Layer 2 of a small transformer language model trained on English Wikipedia (12 layers, counted from 0, width 128).
Take only the direct path to the model's output, skipping the later layers: a vector added to the residual stream pushes a token's score in proportion to its dot product with that token's output vector.

Output vectors of the tokens that the questions are about. A number n stands for (n - 128) times 0.0071.
"res": 175, 91, 120, 163, 167, 80, 140, 150, 141, 127, 149, 84, 153, 145, 151, 156, 162, 193, 153, 98, 82, 114, 185, 126, 165, 137, 177, 143, 192, 148, 136, 90, 185, 79, 149, 98, 77, 135, 176, 150, 137, 184, 164, 134, 107, 72, 122, 149, 101, 117, 99, 196, 145, 84, 103, 242, 139, 137, 146, 183, 114, 108, 128, 124, 100, 154, 175, 110, 80, 225, 93, 133, 113, 73, 190, 169, 96, 100, 183, 143, 134, 164, 110, 175, 156, 99, 72, 126, 185, 118, 85, 154, 108, 127, 102, 125, 129, 120, 156, 196, 141, 137, 215, 140, 200, 142, 124, 181, 147, 128, 168, 108, 124, 134, 175, 140, 182, 114, 133, 114, 97, 106, 164, 116, 111, 130, 116, 151
"eral": 248, 142, 232, 98, 140, 112, 216, 123, 129, 127, 195, 148, 170, 87, 118, 119, 108, 187, 129, 158, 145, 138, 207, 133, 82, 78, 214, 132, 109, 155, 110, 45, 95, 124, 131, 148, 121, 150, 177, 165, 88, 97, 54, 131, 205, 103, 101, 163, 122, 160, 116, 231, 169, 159, 150, 136, 103, 143, 163, 153, 103, 81, 145, 157, 160, 167, 143, 93, 42, 136, 73, 147, 158, 171, 133, 150, 100, 137, 170, 34, 224, 147, 103, 125, 158, 106, 161, 130, 133, 51, 126, 46, 124, 113, 86, 147, 162, 87, 105, 134, 36, 123, 124, 159, 76, 60, 93, 179, 116, 141, 229, 112, 126, 86, 67, 228, 68, 104, 126, 117, 125, 77, 150, 49, 136, 95, 127, 199
"old": 230, 139, 106, 121, 76, 142, 166, 79, 138, 127, 157, 100, 227, 176, 178, 174, 120, 173, 155, 130, 82, 164, 161, 180, 145, 95, 99, 98, 93, 193, 116, 22, 116, 162, 138, 145, 75, 155, 105, 94, 62, 108, 133, 91, 163, 151, 153, 118, 126, 93, 74, 102, 180, 137, 110, 168, 110, 154, 106, 131, 87, 143, 125, 133, 120, 170, 151, 121, 117, 145, 125, 131, 110, 150, 127, 113, 111, 159, 110, 166, 164, 160, 144, 172, 90, 67, 157, 151, 230, 123, 173, 102, 72, 85, 105, 177, 126, 160, 119, 110, 88, 154, 126, 128, 126, 192, 59, 168, 70, 73, 136, 64, 132, 100, 183, 131, 125, 206, 196, 136, 165, 138, 130, 113, 64, 97, 184, 153
"19": 128, 58, 151, 152, 112, 133, 118, 134, 111, 126, 184, 97, 171, 114, 87, 162, 164, 110, 173, 144, 158, 119, 117, 165, 102, 99, 153, 150, 99, 138, 115, 77, 87, 159, 134, 98, 153, 171, 133, 159, 171, 171, 159, 114, 133, 105, 113, 154, 87, 117, 140, 188, 156, 125, 110, 147, 119, 126, 96, 78, 98, 165, 99, 123, 107, 93, 118, 112, 112, 186, 145, 117, 76, 130, 96, 148, 108, 197, 100, 84, 190, 105, 90, 129, 89, 82, 96, 105, 131, 127, 125, 116, 84, 121, 95, 108, 138, 152, 91, 80, 151, 111, 104, 112, 130, 108, 93, 172, 110, 132, 91, 115, 156, 111, 105, 96, 92, 111, 133, 137, 83, 141, 119, 148, 164, 90, 129, 115
"ial": 94, 160, 130, 96, 153, 107, 111, 154, 67, 128, 220, 65, 108, 83, 109, 69, 161, 117, 168, 111, 140, 185, 180, 92, 157, 100, 157, 125, 100, 169, 172, 65, 80, 109, 100, 179, 88, 152, 163, 117, 183, 192, 171, 116, 129, 109, 180, 118, 73, 89, 147, 120, 177, 110, 164, 101, 159, 100, 168, 113, 96, 152, 122, 146, 124, 102, 62, 137, 82, 180, 149, 111, 174, 71, 135, 128, 101, 107, 157, 177, 224, 166, 77, 149, 127, 172, 126, 151, 200, 110, 111, 136, 111, 150, 156, 145, 133, 74, 101, 135, 37, 168, 124, 79, 131, 155, 176, 135, 137, 173, 135, 135, 162, 134, 71, 187, 148, 125, 106, 153, 132, 140, 97, 168, 172, 158, 132, 142
"ever": 130, 131, 142, 121, 60, 225, 197, 130, 128, 127, 163, 93, 203, 191, 180, 162, 197, 154, 110, 230, 139, 140, 213, 146, 121, 58, 142, 108, 207, 161, 124, 163, 107, 85, 156, 93, 147, 116, 153, 95, 118, 163, 143, 146, 166, 68, 179, 89, 123, 62, 101, 180, 159, 124, 195, 159, 77, 160, 135, 122, 44, 199, 132, 160, 62, 115, 121, 158, 94, 84, 140, 190, 53, 67, 177, 152, 123, 95, 138, 105, 132, 120, 185, 229, 106, 126, 177, 119, 202, 121, 149, 89, 130, 167, 151, 84, 124, 86, 96, 115, 34, 193, 114, 119, 153, 126, 139, 149, 158, 156, 208, 46, 88, 146, 117, 107, 137, 144, 135, 128, 159, 147, 107, 87, 183, 131, 156, 123
"iver": 164, 98, 155, 91, 96, 187, 206, 138, 105, 127, 151, 56, 161, 146, 71, 101, 63, 120, 143, 113, 139, 98, 181, 150, 109, 88, 167, 145, 138, 51, 112, 98, 106, 198, 141, 111, 90, 108, 165, 128, 171, 132, 115, 135, 180, 113, 117, 67, 104, 114, 114, 105, 170, 161, 149, 135, 162, 89, 162, 83, 121, 113, 152, 95, 127, 57, 131, 169, 141, 203, 58, 116, 180, 87, 173, 152, 160, 157, 83, 89, 168, 117, 133, 211, 85, 138, 141, 143, 235, 115, 163, 118, 80, 168, 152, 117, 117, 65, 173, 108, 111, 140, 163, 146, 184, 155, 166, 159, 189, 133, 86, 141, 184, 138, 143, 184, 101, 83, 112, 152, 131, 105, 112, 116, 154, 171, 89, 62
"|": 122, 147, 90, 141, 153, 160, 175, 164, 143, 127, 75, 120, 167, 120, 86, 165, 126, 84, 157, 171, 121, 68, 100, 111, 107, 156, 178, 137, 100, 161, 135, 121, 97, 138, 93, 164, 123, 120, 156, 103, 154, 166, 132, 81, 118, 102, 140, 127, 148, 156, 118, 147, 93, 162, 134, 180, 96, 102, 103, 125, 178, 104, 170, 94, 112, 125, 99, 118, 159, 139, 110, 138, 113, 128, 131, 96, 75, 148, 151, 55, 190, 159, 137, 98, 78, 119, 185, 96, 193, 96, 166, 157, 129, 90, 102, 173, 180, 126, 102, 124, 137, 177, 106, 114, 148, 179, 178, 169, 54, 94, 130, 112, 109, 158, 122, 100, 80, 130, 69, 138, 118, 159, 110, 111, 122, 90, 163, 90
"r": 113, 154, 106, 110, 197, 122, 97, 88, 119, 129, 148, 141, 73, 110, 138, 174, 133, 77, 79, 101, 130, 86, 184, 114, 113, 104, 129, 150, 132, 93, 130, 111, 146, 119, 99, 155, 116, 169, 215, 129, 135, 202, 124, 150, 79, 108, 170, 137, 100, 96, 97, 131, 137, 76, 120, 177, 192, 124, 122, 163, 146, 169, 79, 155, 148, 155, 89, 162, 19, 119, 161, 87, 141, 155, 142, 132, 92, 107, 151, 217, 144, 138, 143, 34, 130, 54, 107, 134, 172, 148, 180, 147, 80, 95, 113, 153, 108, 151, 157, 97, 168, 148, 126, 163, 154, 135, 121, 160, 155, 101, 168, 137, 153, 117, 193, 98, 186, 116, 76, 112, 125, 117, 171, 157, 104, 118, 134, 223
"ict": 160, 116, 123, 55, 95, 121, 113, 241, 97, 126, 101, 59, 148, 64, 151, 156, 133, 145, 77, 140, 150, 152, 205, 156, 101, 135, 178, 120, 162, 115, 209, 81, 216, 117, 155, 141, 37, 174, 157, 203, 103, 101, 152, 181, 98, 59, 118, 152, 72, 37, 140, 132, 189, 131, 87, 126, 148, 149, 119, 111, 101, 160, 156, 163, 70, 140, 143, 117, 150, 129, 101, 80, 84, 121, 215, 139, 106, 178, 82, 119, 142, 143, 151, 135, 104, 112, 144, 163, 248, 144, 125, 119, 89, 160, 79, 115, 147, 117, 108, 139, 24, 149, 102, 146, 131, 90, 135, 145, 140, 120, 146, 132, 68, 105, 150, 200, 160, 148, 138, 198, 123, 99, 195, 118, 139, 147, 96, 150
"==": 110, 54, 122, 126, 152, 129, 182, 131, 127, 127, 112, 143, 161, 111, 73, 156, 111, 112, 156, 125, 197, 158, 110, 81, 129, 89, 119, 167, 176, 157, 109, 61, 125, 145, 105, 152, 92, 193, 126, 189, 101, 135, 120, 108, 190, 126, 174, 135, 90, 135, 91, 172, 101, 136, 123, 93, 46, 71, 113, 149, 142, 158, 148, 115, 147, 139, 73, 126, 160, 103, 85, 91, 102, 139, 212, 113, 134, 143, 148, 122, 217, 122, 137, 169, 88, 161, 97, 139, 184, 79, 154, 138, 173, 113, 165, 141, 142, 90, 115, 109, 156, 164, 173, 133, 175, 158, 172, 131, 162, 169, 91, 94, 148, 55, 83, 100, 95, 96, 108, 113, 99, 107, 103, 92, 159, 76, 206, 80

Each question shows what one neuron of this layer's MLP adds at an activation of 1. A number n stands for (n - 128) times 0.0096.

n56: 120, 139, 125, 97, 118, 141, 110, 125, 144, 118, 107, 110, 122, 113, 134, 125, 127, 135, 155, 141, 115, 131, 142, 124, 116, 126, 128, 130, 126, 127, 110, 157, 144, 128, 136, 118, 142, 100, 126, 112, 140, 134, 140, 117, 107, 114, 132, 116, 117, 102, 129, 93, 143, 121, 146, 138, 135, 114, 128, 129, 115, 122, 104, 98, 116, 151, 139, 129, 150, 128, 121, 123, 109, 117, 130, 150, 120, 127, 143, 125, 111, 117, 128, 111, 93, 137, 141, 115, 138, 132, 102, 140, 139, 131, 124, 134, 123, 158, 120, 147, 114, 98, 170, 136, 128, 117, 152, 131, 147, 115, 121, 132, 138, 143, 126, 127, 118, 147, 123, 128, 107, 143, 114, 132, 126, 118, 131, 140
Pushed down most: "eral"

n302: 121, 156, 160, 142, 131, 148, 126, 130, 122, 128, 112, 129, 113, 145, 154, 157, 132, 133, 133, 116, 148, 115, 92, 107, 114, 110, 119, 146, 143, 139, 134, 147, 115, 138, 135, 128, 114, 152, 102, 167, 127, 143, 142, 119, 128, 164, 129, 166, 128, 117, 117, 133, 116, 142, 135, 131, 119, 123, 139, 140, 136, 123, 128, 131, 146, 112, 136, 118, 121, 96, 114, 148, 117, 129, 129, 141, 128, 131, 144, 123, 144, 135, 120, 142, 129, 135, 130, 122, 118, 109, 145, 123, 145, 112, 139, 123, 139, 126, 122, 144, 133, 139, 128, 133, 111, 102, 145, 132, 133, 115, 126, 140, 128, 104, 115, 124, 121, 127, 148, 149, 151, 126, 129, 111, 95, 136, 122, 131
Which two tokens does it push up most, strongest first? "==", "eral"

n68: 109, 147, 143, 128, 131, 140, 124, 125, 121, 127, 119, 128, 115, 133, 156, 137, 119, 143, 134, 124, 120, 144, 142, 124, 117, 122, 128, 119, 124, 163, 152, 116, 141, 130, 136, 117, 122, 142, 132, 134, 121, 125, 129, 119, 132, 118, 136, 125, 118, 128, 106, 135, 122, 136, 131, 142, 123, 133, 142, 127, 120, 124, 147, 133, 131, 122, 124, 135, 129, 141, 136, 145, 118, 141, 120, 133, 119, 131, 132, 133, 131, 136, 147, 136, 130, 110, 123, 126, 129, 130, 141, 131, 136, 118, 139, 146, 81, 139, 114, 144, 125, 130, 129, 140, 128, 126, 129, 121, 106, 140, 133, 130, 133, 138, 117, 131, 106, 121, 116, 126, 123, 118, 122, 119, 133, 125, 109, 131
Pushed down most: "iver"

n282: 122, 141, 145, 142, 116, 121, 115, 142, 104, 159, 135, 128, 132, 131, 126, 107, 135, 113, 123, 128, 136, 133, 133, 98, 145, 133, 150, 124, 112, 148, 124, 148, 124, 151, 149, 99, 135, 137, 134, 124, 128, 117, 140, 133, 131, 128, 139, 134, 140, 116, 134, 130, 152, 113, 125, 119, 121, 124, 133, 109, 128, 118, 103, 142, 148, 119, 121, 131, 125, 135, 139, 145, 124, 142, 132, 125, 126, 125, 129, 128, 124, 131, 116, 114, 121, 108, 133, 147, 121, 144, 120, 127, 131, 165, 127, 119, 117, 134, 126, 122, 117, 114, 111, 110, 112, 122, 129, 115, 115, 128, 125, 119, 130, 134, 128, 100, 125, 143, 149, 142, 114, 133, 137, 139, 136, 129, 142, 108
Which three tokens does it push up most, strongest first? "19", "ial", "ever"

n15: 135, 154, 137, 140, 140, 138, 109, 121, 110, 123, 109, 122, 144, 111, 139, 140, 126, 133, 114, 124, 129, 127, 131, 117, 131, 149, 137, 115, 118, 116, 142, 129, 128, 112, 134, 130, 177, 139, 134, 128, 121, 119, 134, 139, 148, 106, 116, 125, 145, 141, 163, 117, 132, 124, 154, 127, 144, 135, 113, 144, 106, 174, 149, 115, 138, 86, 125, 132, 152, 130, 118, 140, 109, 130, 125, 124, 114, 133, 137, 118, 130, 85, 125, 119, 89, 117, 126, 126, 122, 129, 145, 122, 150, 112, 153, 125, 115, 109, 128, 148, 174, 132, 156, 129, 120, 131, 131, 107, 128, 170, 89, 157, 120, 144, 113, 138, 127, 131, 169, 108, 94, 131, 139, 131, 101, 104, 104, 142
Pushed up most: "19"

n164: 131, 118, 133, 121, 138, 121, 127, 136, 123, 133, 170, 135, 96, 119, 132, 114, 109, 129, 125, 122, 136, 126, 95, 129, 125, 100, 121, 114, 111, 134, 143, 104, 130, 133, 135, 103, 105, 119, 107, 144, 129, 111, 117, 134, 133, 158, 114, 131, 120, 115, 140, 138, 133, 107, 140, 127, 122, 123, 98, 111, 134, 129, 121, 116, 119, 134, 149, 110, 129, 159, 137, 134, 103, 139, 108, 107, 147, 152, 147, 98, 103, 141, 121, 123, 116, 93, 103, 148, 128, 116, 132, 101, 129, 131, 132, 129, 120, 132, 101, 123, 148, 141, 103, 110, 123, 138, 111, 142, 99, 115, 145, 106, 118, 131, 125, 98, 123, 149, 121, 127, 125, 130, 143, 119, 150, 98, 126, 135
Which three tokens does it push up most, strongest first? "19", "old", "eral"

n286: 113, 129, 111, 119, 125, 117, 119, 134, 136, 138, 113, 124, 119, 119, 139, 116, 126, 137, 140, 101, 119, 151, 152, 159, 128, 141, 137, 130, 116, 121, 141, 134, 123, 123, 119, 117, 142, 98, 130, 126, 117, 125, 148, 102, 130, 132, 129, 118, 132, 127, 147, 113, 138, 88, 130, 132, 125, 138, 152, 125, 122, 146, 124, 141, 152, 120, 102, 122, 132, 125, 128, 135, 125, 113, 135, 124, 124, 114, 127, 147, 140, 130, 125, 134, 123, 123, 131, 116, 160, 124, 143, 121, 144, 115, 130, 112, 131, 122, 125, 118, 104, 130, 145, 131, 111, 120, 119, 119, 132, 133, 113, 131, 118, 117, 127, 135, 133, 150, 118, 113, 139, 118, 138, 141, 141, 127, 144, 109
Pushed up most: "ial"

n180: 124, 137, 131, 143, 113, 130, 125, 132, 102, 117, 115, 117, 139, 121, 119, 138, 107, 112, 127, 132, 138, 79, 158, 105, 164, 133, 142, 121, 164, 119, 116, 127, 105, 134, 122, 112, 125, 107, 113, 129, 109, 126, 126, 118, 154, 123, 113, 127, 123, 136, 136, 144, 132, 121, 110, 116, 121, 114, 144, 162, 116, 129, 157, 155, 137, 139, 93, 99, 109, 120, 133, 125, 133, 146, 113, 147, 128, 136, 109, 112, 120, 160, 164, 140, 124, 127, 137, 121, 112, 142, 128, 119, 119, 115, 109, 124, 145, 107, 105, 132, 94, 124, 103, 106, 135, 135, 113, 142, 105, 125, 154, 131, 128, 121, 174, 142, 99, 108, 173, 168, 102, 135, 167, 172, 138, 169, 173, 123
Pushed up most: "eral"

n123: 109, 129, 103, 126, 136, 133, 124, 143, 144, 142, 132, 122, 132, 138, 141, 122, 135, 104, 114, 124, 137, 130, 117, 139, 119, 132, 138, 141, 153, 109, 145, 114, 149, 128, 112, 119, 125, 136, 120, 126, 133, 137, 152, 123, 112, 102, 130, 137, 126, 130, 167, 148, 150, 118, 130, 111, 131, 133, 142, 138, 122, 127, 123, 126, 139, 157, 143, 138, 145, 146, 135, 131, 139, 145, 137, 122, 135, 117, 130, 142, 136, 107, 131, 146, 116, 105, 136, 111, 131, 139, 109, 108, 105, 149, 120, 114, 132, 133, 128, 115, 115, 133, 141, 111, 122, 149, 128, 130, 128, 167, 84, 138, 138, 130, 117, 124, 140, 121, 139, 109, 122, 101, 132, 131, 137, 114, 124, 106
Pushed up most: "ict"

n101: 132, 136, 123, 116, 101, 140, 139, 128, 143, 124, 112, 121, 117, 112, 138, 113, 126, 129, 122, 138, 113, 141, 118, 123, 130, 133, 142, 122, 125, 122, 115, 104, 132, 131, 139, 106, 125, 126, 159, 116, 123, 128, 132, 142, 128, 131, 96, 145, 132, 159, 131, 106, 114, 126, 116, 154, 126, 155, 128, 129, 124, 134, 124, 134, 125, 130, 127, 132, 128, 130, 131, 113, 138, 121, 113, 132, 114, 117, 130, 144, 153, 124, 133, 124, 149, 125, 120, 138, 145, 116, 117, 119, 123, 141, 125, 107, 138, 121, 137, 134, 134, 122, 130, 145, 115, 125, 138, 107, 122, 132, 113, 120, 126, 138, 135, 127, 119, 117, 118, 116, 133, 120, 117, 112, 132, 110, 117, 130
Pushed up most: "eral"

n141: 127, 109, 125, 120, 125, 142, 132, 152, 123, 95, 125, 128, 135, 123, 126, 117, 133, 138, 155, 122, 118, 135, 147, 126, 129, 131, 136, 134, 114, 118, 130, 130, 113, 166, 121, 123, 128, 114, 127, 104, 133, 90, 121, 122, 159, 150, 124, 128, 120, 142, 130, 114, 129, 116, 116, 135, 128, 136, 118, 133, 123, 127, 127, 127, 137, 106, 130, 130, 126, 118, 126, 128, 137, 131, 145, 152, 122, 135, 122, 122, 128, 137, 131, 125, 131, 108, 109, 128, 109, 131, 124, 143, 84, 110, 136, 141, 113, 145, 117, 128, 111, 148, 121, 137, 121, 137, 116, 111, 139, 134, 90, 120, 143, 125, 136, 132, 133, 153, 129, 113, 153, 121, 131, 133, 143, 127, 135, 140
Which three tokens does it push up most, strongest first? "old", "iver", "19"

n206: 153, 136, 142, 124, 134, 131, 93, 120, 129, 102, 120, 146, 116, 145, 141, 112, 130, 138, 154, 131, 125, 136, 127, 120, 145, 144, 137, 121, 144, 126, 145, 78, 128, 116, 120, 129, 128, 133, 119, 114, 139, 121, 122, 123, 138, 134, 132, 137, 92, 125, 104, 121, 125, 121, 169, 104, 133, 103, 128, 118, 108, 142, 122, 138, 119, 123, 131, 128, 123, 110, 138, 153, 111, 120, 124, 123, 139, 131, 127, 145, 141, 128, 127, 111, 126, 132, 121, 144, 192, 132, 152, 134, 118, 134, 126, 130, 125, 111, 128, 96, 101, 127, 128, 140, 134, 131, 103, 139, 135, 116, 127, 130, 122, 109, 113, 115, 122, 145, 127, 111, 128, 135, 141, 128, 123, 124, 117, 137
Pushed up most: "old"

n272: 117, 149, 148, 105, 128, 165, 126, 111, 145, 122, 141, 153, 121, 155, 103, 130, 128, 125, 127, 146, 124, 126, 105, 137, 128, 127, 110, 93, 106, 134, 169, 101, 140, 93, 150, 118, 154, 134, 120, 102, 130, 143, 143, 126, 87, 103, 125, 148, 143, 110, 139, 162, 113, 133, 133, 115, 139, 127, 156, 138, 169, 144, 142, 121, 154, 120, 169, 136, 119, 127, 113, 137, 126, 115, 110, 117, 116, 133, 139, 136, 157, 126, 136, 112, 113, 92, 106, 134, 65, 130, 137, 148, 97, 137, 127, 116, 132, 159, 129, 158, 118, 128, 139, 70, 133, 111, 148, 136, 149, 122, 119, 132, 155, 139, 147, 124, 142, 135, 113, 105, 105, 142, 160, 131, 112, 143, 130, 111
Pushed up most: "r"

n235: 128, 109, 118, 134, 111, 128, 121, 129, 135, 113, 120, 126, 121, 126, 119, 113, 118, 138, 137, 133, 125, 134, 129, 108, 132, 123, 138, 128, 115, 114, 128, 128, 115, 133, 120, 166, 126, 121, 118, 141, 137, 124, 108, 127, 144, 129, 132, 118, 126, 137, 134, 132, 132, 129, 127, 127, 134, 142, 144, 106, 120, 120, 130, 134, 130, 116, 135, 110, 110, 121, 121, 125, 125, 110, 111, 129, 141, 145, 131, 106, 122, 139, 135, 132, 130, 138, 128, 133, 141, 119, 104, 117, 129, 145, 123, 123, 118, 82, 142, 115, 161, 132, 122, 101, 125, 135, 115, 145, 142, 155, 149, 120, 130, 148, 121, 120, 121, 111, 159, 138, 114, 135, 139, 155, 121, 122, 123, 133
Pushed down most: "r"

n173: 131, 116, 101, 121, 134, 123, 122, 125, 131, 118, 119, 122, 133, 132, 132, 119, 106, 139, 126, 123, 133, 123, 135, 97, 124, 126, 128, 117, 145, 143, 126, 121, 117, 113, 157, 132, 134, 138, 119, 123, 130, 145, 147, 108, 136, 118, 131, 104, 114, 128, 132, 121, 126, 135, 137, 113, 135, 105, 144, 133, 105, 137, 141, 122, 138, 137, 134, 133, 135, 125, 127, 116, 122, 136, 143, 152, 145, 127, 136, 112, 130, 135, 121, 134, 138, 141, 133, 133, 136, 157, 147, 120, 123, 111, 138, 120, 118, 125, 136, 119, 167, 138, 148, 127, 124, 124, 147, 145, 108, 148, 132, 113, 139, 124, 126, 147, 110, 113, 129, 104, 142, 135, 133, 121, 144, 106, 123, 118
Which two tokens does it push up most, strongest first? "==", "iver"

n38: 133, 111, 165, 126, 153, 109, 114, 138, 128, 135, 140, 117, 157, 117, 126, 148, 133, 132, 124, 118, 141, 144, 133, 93, 144, 129, 121, 121, 143, 132, 124, 147, 115, 128, 133, 151, 133, 146, 113, 110, 145, 124, 146, 121, 147, 141, 134, 115, 126, 123, 117, 141, 143, 129, 137, 110, 130, 135, 136, 107, 122, 132, 106, 115, 119, 118, 130, 119, 148, 122, 149, 129, 113, 127, 132, 137, 127, 135, 115, 118, 109, 119, 135, 133, 114, 137, 132, 119, 161, 124, 139, 126, 143, 127, 119, 140, 144, 123, 129, 135, 141, 131, 114, 132, 153, 115, 129, 137, 131, 111, 147, 147, 112, 121, 125, 131, 123, 128, 145, 118, 153, 115, 122, 146, 132, 141, 131, 116
Pushed up most: "ever"

n6: 152, 149, 108, 150, 133, 117, 121, 121, 113, 111, 126, 117, 116, 142, 115, 133, 135, 107, 144, 117, 116, 155, 148, 138, 117, 131, 121, 94, 150, 107, 136, 105, 138, 110, 117, 102, 133, 128, 123, 125, 109, 140, 102, 119, 125, 151, 143, 127, 114, 133, 121, 147, 112, 118, 115, 102, 137, 126, 110, 130, 155, 113, 121, 130, 160, 132, 107, 124, 126, 148, 131, 131, 127, 128, 151, 142, 129, 122, 155, 154, 110, 120, 146, 118, 113, 116, 101, 123, 124, 149, 119, 115, 124, 119, 145, 150, 145, 121, 106, 126, 98, 140, 125, 138, 115, 150, 132, 148, 135, 145, 143, 89, 145, 115, 122, 124, 119, 140, 125, 134, 122, 141, 126, 122, 152, 121, 141, 102
Pushed up most: "=="

n117: 138, 106, 143, 125, 138, 140, 109, 132, 150, 137, 106, 153, 111, 131, 130, 120, 143, 132, 137, 109, 146, 120, 136, 126, 117, 151, 124, 116, 125, 135, 156, 151, 115, 90, 157, 122, 138, 114, 154, 123, 115, 111, 131, 141, 137, 101, 130, 109, 122, 147, 118, 103, 120, 134, 118, 134, 137, 117, 112, 134, 120, 117, 111, 151, 117, 114, 137, 123, 125, 126, 135, 117, 146, 141, 134, 119, 127, 111, 149, 123, 106, 161, 121, 115, 118, 124, 120, 124, 140, 130, 132, 147, 154, 126, 133, 135, 118, 116, 126, 114, 117, 151, 120, 131, 137, 124, 123, 127, 115, 145, 126, 130, 136, 133, 131, 118, 125, 128, 126, 114, 116, 115, 135, 128, 138, 149, 126, 134
Pushed up most: "r"

n90: 122, 142, 126, 136, 125, 120, 144, 137, 133, 156, 103, 135, 108, 145, 123, 113, 103, 134, 103, 124, 149, 120, 114, 151, 147, 105, 131, 118, 137, 95, 133, 127, 121, 141, 133, 98, 133, 131, 128, 137, 120, 154, 136, 108, 127, 118, 138, 119, 143, 132, 103, 144, 113, 115, 128, 137, 109, 153, 140, 129, 133, 128, 151, 132, 131, 120, 139, 132, 124, 116, 129, 127, 121, 142, 119, 117, 114, 118, 141, 153, 157, 98, 134, 136, 108, 113, 167, 145, 131, 110, 117, 120, 143, 147, 125, 120, 137, 110, 135, 142, 124, 152, 133, 121, 116, 132, 118, 117, 104, 133, 125, 164, 121, 108, 112, 118, 135, 116, 123, 109, 134, 126, 101, 126, 137, 128, 127, 124
Pushed down most: "ict"

n21: 129, 124, 121, 140, 131, 133, 144, 138, 108, 169, 110, 143, 151, 111, 149, 140, 119, 144, 132, 119, 156, 130, 117, 133, 116, 125, 143, 132, 124, 109, 117, 113, 112, 126, 127, 113, 154, 118, 136, 114, 108, 120, 121, 153, 122, 114, 126, 120, 142, 144, 107, 121, 118, 110, 123, 149, 121, 108, 87, 148, 127, 132, 144, 132, 134, 91, 129, 131, 115, 132, 170, 135, 127, 144, 118, 117, 118, 110, 114, 140, 150, 122, 112, 141, 150, 108, 119, 121, 129, 156, 131, 131, 108, 137, 136, 111, 109, 120, 123, 136, 121, 131, 122, 130, 134, 112, 131, 109, 123, 110, 125, 107, 116, 125, 113, 124, 109, 132, 120, 78, 133, 145, 135, 117, 144, 130, 126, 129
Pushed up most: "ever"

n219: 121, 96, 117, 120, 120, 104, 117, 130, 117, 139, 176, 135, 147, 128, 102, 140, 102, 120, 125, 145, 125, 112, 136, 90, 140, 150, 106, 139, 118, 128, 126, 93, 138, 145, 130, 97, 145, 130, 112, 98, 137, 152, 122, 99, 150, 90, 152, 100, 126, 137, 111, 136, 116, 169, 99, 91, 115, 133, 139, 157, 118, 138, 133, 119, 135, 136, 159, 123, 100, 111, 102, 120, 127, 119, 112, 125, 120, 90, 149, 108, 114, 137, 95, 120, 148, 106, 119, 121, 151, 106, 155, 109, 101, 140, 120, 141, 148, 126, 111, 112, 123, 132, 128, 125, 149, 123, 120, 141, 123, 135, 127, 119, 122, 95, 131, 76, 138, 130, 121, 134, 134, 131, 111, 139, 116, 116, 139, 97
Pushed up most: "=="

n135: 119, 98, 149, 101, 141, 134, 124, 149, 129, 145, 145, 134, 144, 109, 163, 109, 144, 113, 124, 132, 128, 136, 148, 128, 133, 122, 145, 152, 120, 149, 134, 100, 138, 137, 159, 156, 124, 122, 112, 118, 145, 131, 143, 141, 130, 128, 121, 112, 129, 124, 140, 113, 135, 128, 138, 120, 117, 123, 149, 115, 127, 118, 121, 133, 132, 123, 129, 139, 136, 129, 138, 83, 125, 140, 106, 125, 143, 149, 104, 100, 142, 123, 124, 121, 117, 112, 128, 122, 103, 103, 134, 128, 135, 121, 122, 113, 115, 122, 116, 132, 159, 146, 157, 128, 120, 127, 116, 118, 112, 147, 110, 125, 137, 120, 131, 117, 110, 128, 135, 135, 112, 129, 139, 120, 117, 115, 99, 140
Which two tokens does it push up most, strongest first? "19", "eral"

n73: 110, 135, 137, 106, 130, 140, 122, 132, 135, 132, 139, 123, 118, 125, 138, 139, 141, 110, 131, 111, 112, 125, 117, 128, 133, 143, 128, 118, 143, 148, 130, 123, 132, 128, 118, 111, 147, 130, 118, 123, 145, 115, 130, 120, 126, 99, 150, 156, 122, 126, 119, 141, 127, 130, 119, 132, 137, 128, 141, 135, 126, 115, 118, 125, 136, 115, 129, 142, 135, 131, 157, 129, 114, 149, 124, 121, 130, 127, 122, 134, 122, 144, 104, 132, 125, 150, 144, 121, 141, 128, 140, 131, 116, 105, 144, 118, 138, 133, 119, 143, 130, 121, 138, 112, 134, 108, 135, 135, 149, 116, 129, 140, 128, 118, 139, 124, 101, 124, 137, 143, 134, 111, 121, 108, 136, 138, 126, 127
Pushed up most: "ial"

n10: 104, 151, 123, 154, 124, 105, 122, 126, 145, 126, 145, 131, 139, 132, 117, 106, 136, 141, 149, 151, 111, 138, 146, 126, 136, 127, 131, 104, 140, 118, 132, 155, 133, 133, 128, 124, 141, 122, 127, 133, 121, 127, 145, 121, 135, 100, 121, 128, 120, 120, 126, 130, 103, 115, 130, 104, 134, 144, 96, 128, 116, 136, 104, 112, 120, 124, 126, 100, 119, 104, 115, 121, 115, 107, 131, 107, 117, 103, 118, 151, 125, 108, 167, 108, 137, 111, 116, 142, 126, 140, 158, 118, 170, 133, 145, 131, 78, 172, 98, 134, 123, 144, 111, 113, 120, 118, 138, 133, 122, 165, 162, 111, 120, 136, 108, 114, 169, 124, 122, 127, 144, 118, 102, 121, 147, 131, 106, 113
Pushed down most: "iver"

n80: 134, 130, 148, 133, 120, 130, 115, 123, 132, 100, 142, 133, 122, 140, 111, 116, 129, 141, 142, 142, 129, 131, 119, 110, 121, 119, 120, 130, 149, 137, 132, 134, 120, 128, 118, 127, 147, 140, 118, 112, 144, 118, 143, 139, 135, 109, 125, 98, 124, 145, 137, 137, 131, 120, 136, 142, 125, 151, 136, 129, 122, 112, 123, 137, 143, 121, 123, 127, 135, 119, 149, 126, 130, 136, 130, 140, 131, 119, 119, 122, 104, 159, 122, 117, 122, 109, 156, 133, 175, 136, 119, 143, 120, 142, 131, 136, 144, 121, 109, 127, 109, 124, 141, 148, 136, 122, 129, 137, 127, 132, 140, 130, 132, 124, 131, 106, 128, 138, 105, 120, 123, 131, 121, 125, 141, 123, 130, 137
Pushed up most: "ever"

n288: 146, 134, 134, 128, 123, 143, 135, 184, 148, 129, 140, 114, 145, 128, 96, 114, 103, 146, 121, 116, 120, 137, 118, 135, 143, 101, 156, 152, 127, 130, 95, 137, 136, 120, 93, 142, 144, 133, 130, 122, 137, 138, 121, 106, 112, 132, 154, 140, 128, 123, 116, 138, 118, 129, 112, 114, 99, 130, 150, 137, 119, 125, 133, 140, 123, 142, 96, 118, 151, 116, 121, 103, 121, 122, 145, 127, 134, 156, 121, 146, 114, 120, 156, 99, 122, 150, 135, 126, 132, 113, 124, 117, 125, 141, 120, 110, 116, 140, 117, 139, 87, 135, 179, 124, 108, 110, 119, 109, 118, 117, 101, 122, 116, 131, 120, 135, 110, 103, 115, 158, 124, 117, 124, 104, 130, 125, 127, 108
Which three tokens does it push up most, strongest first? "==", "ict", "eral"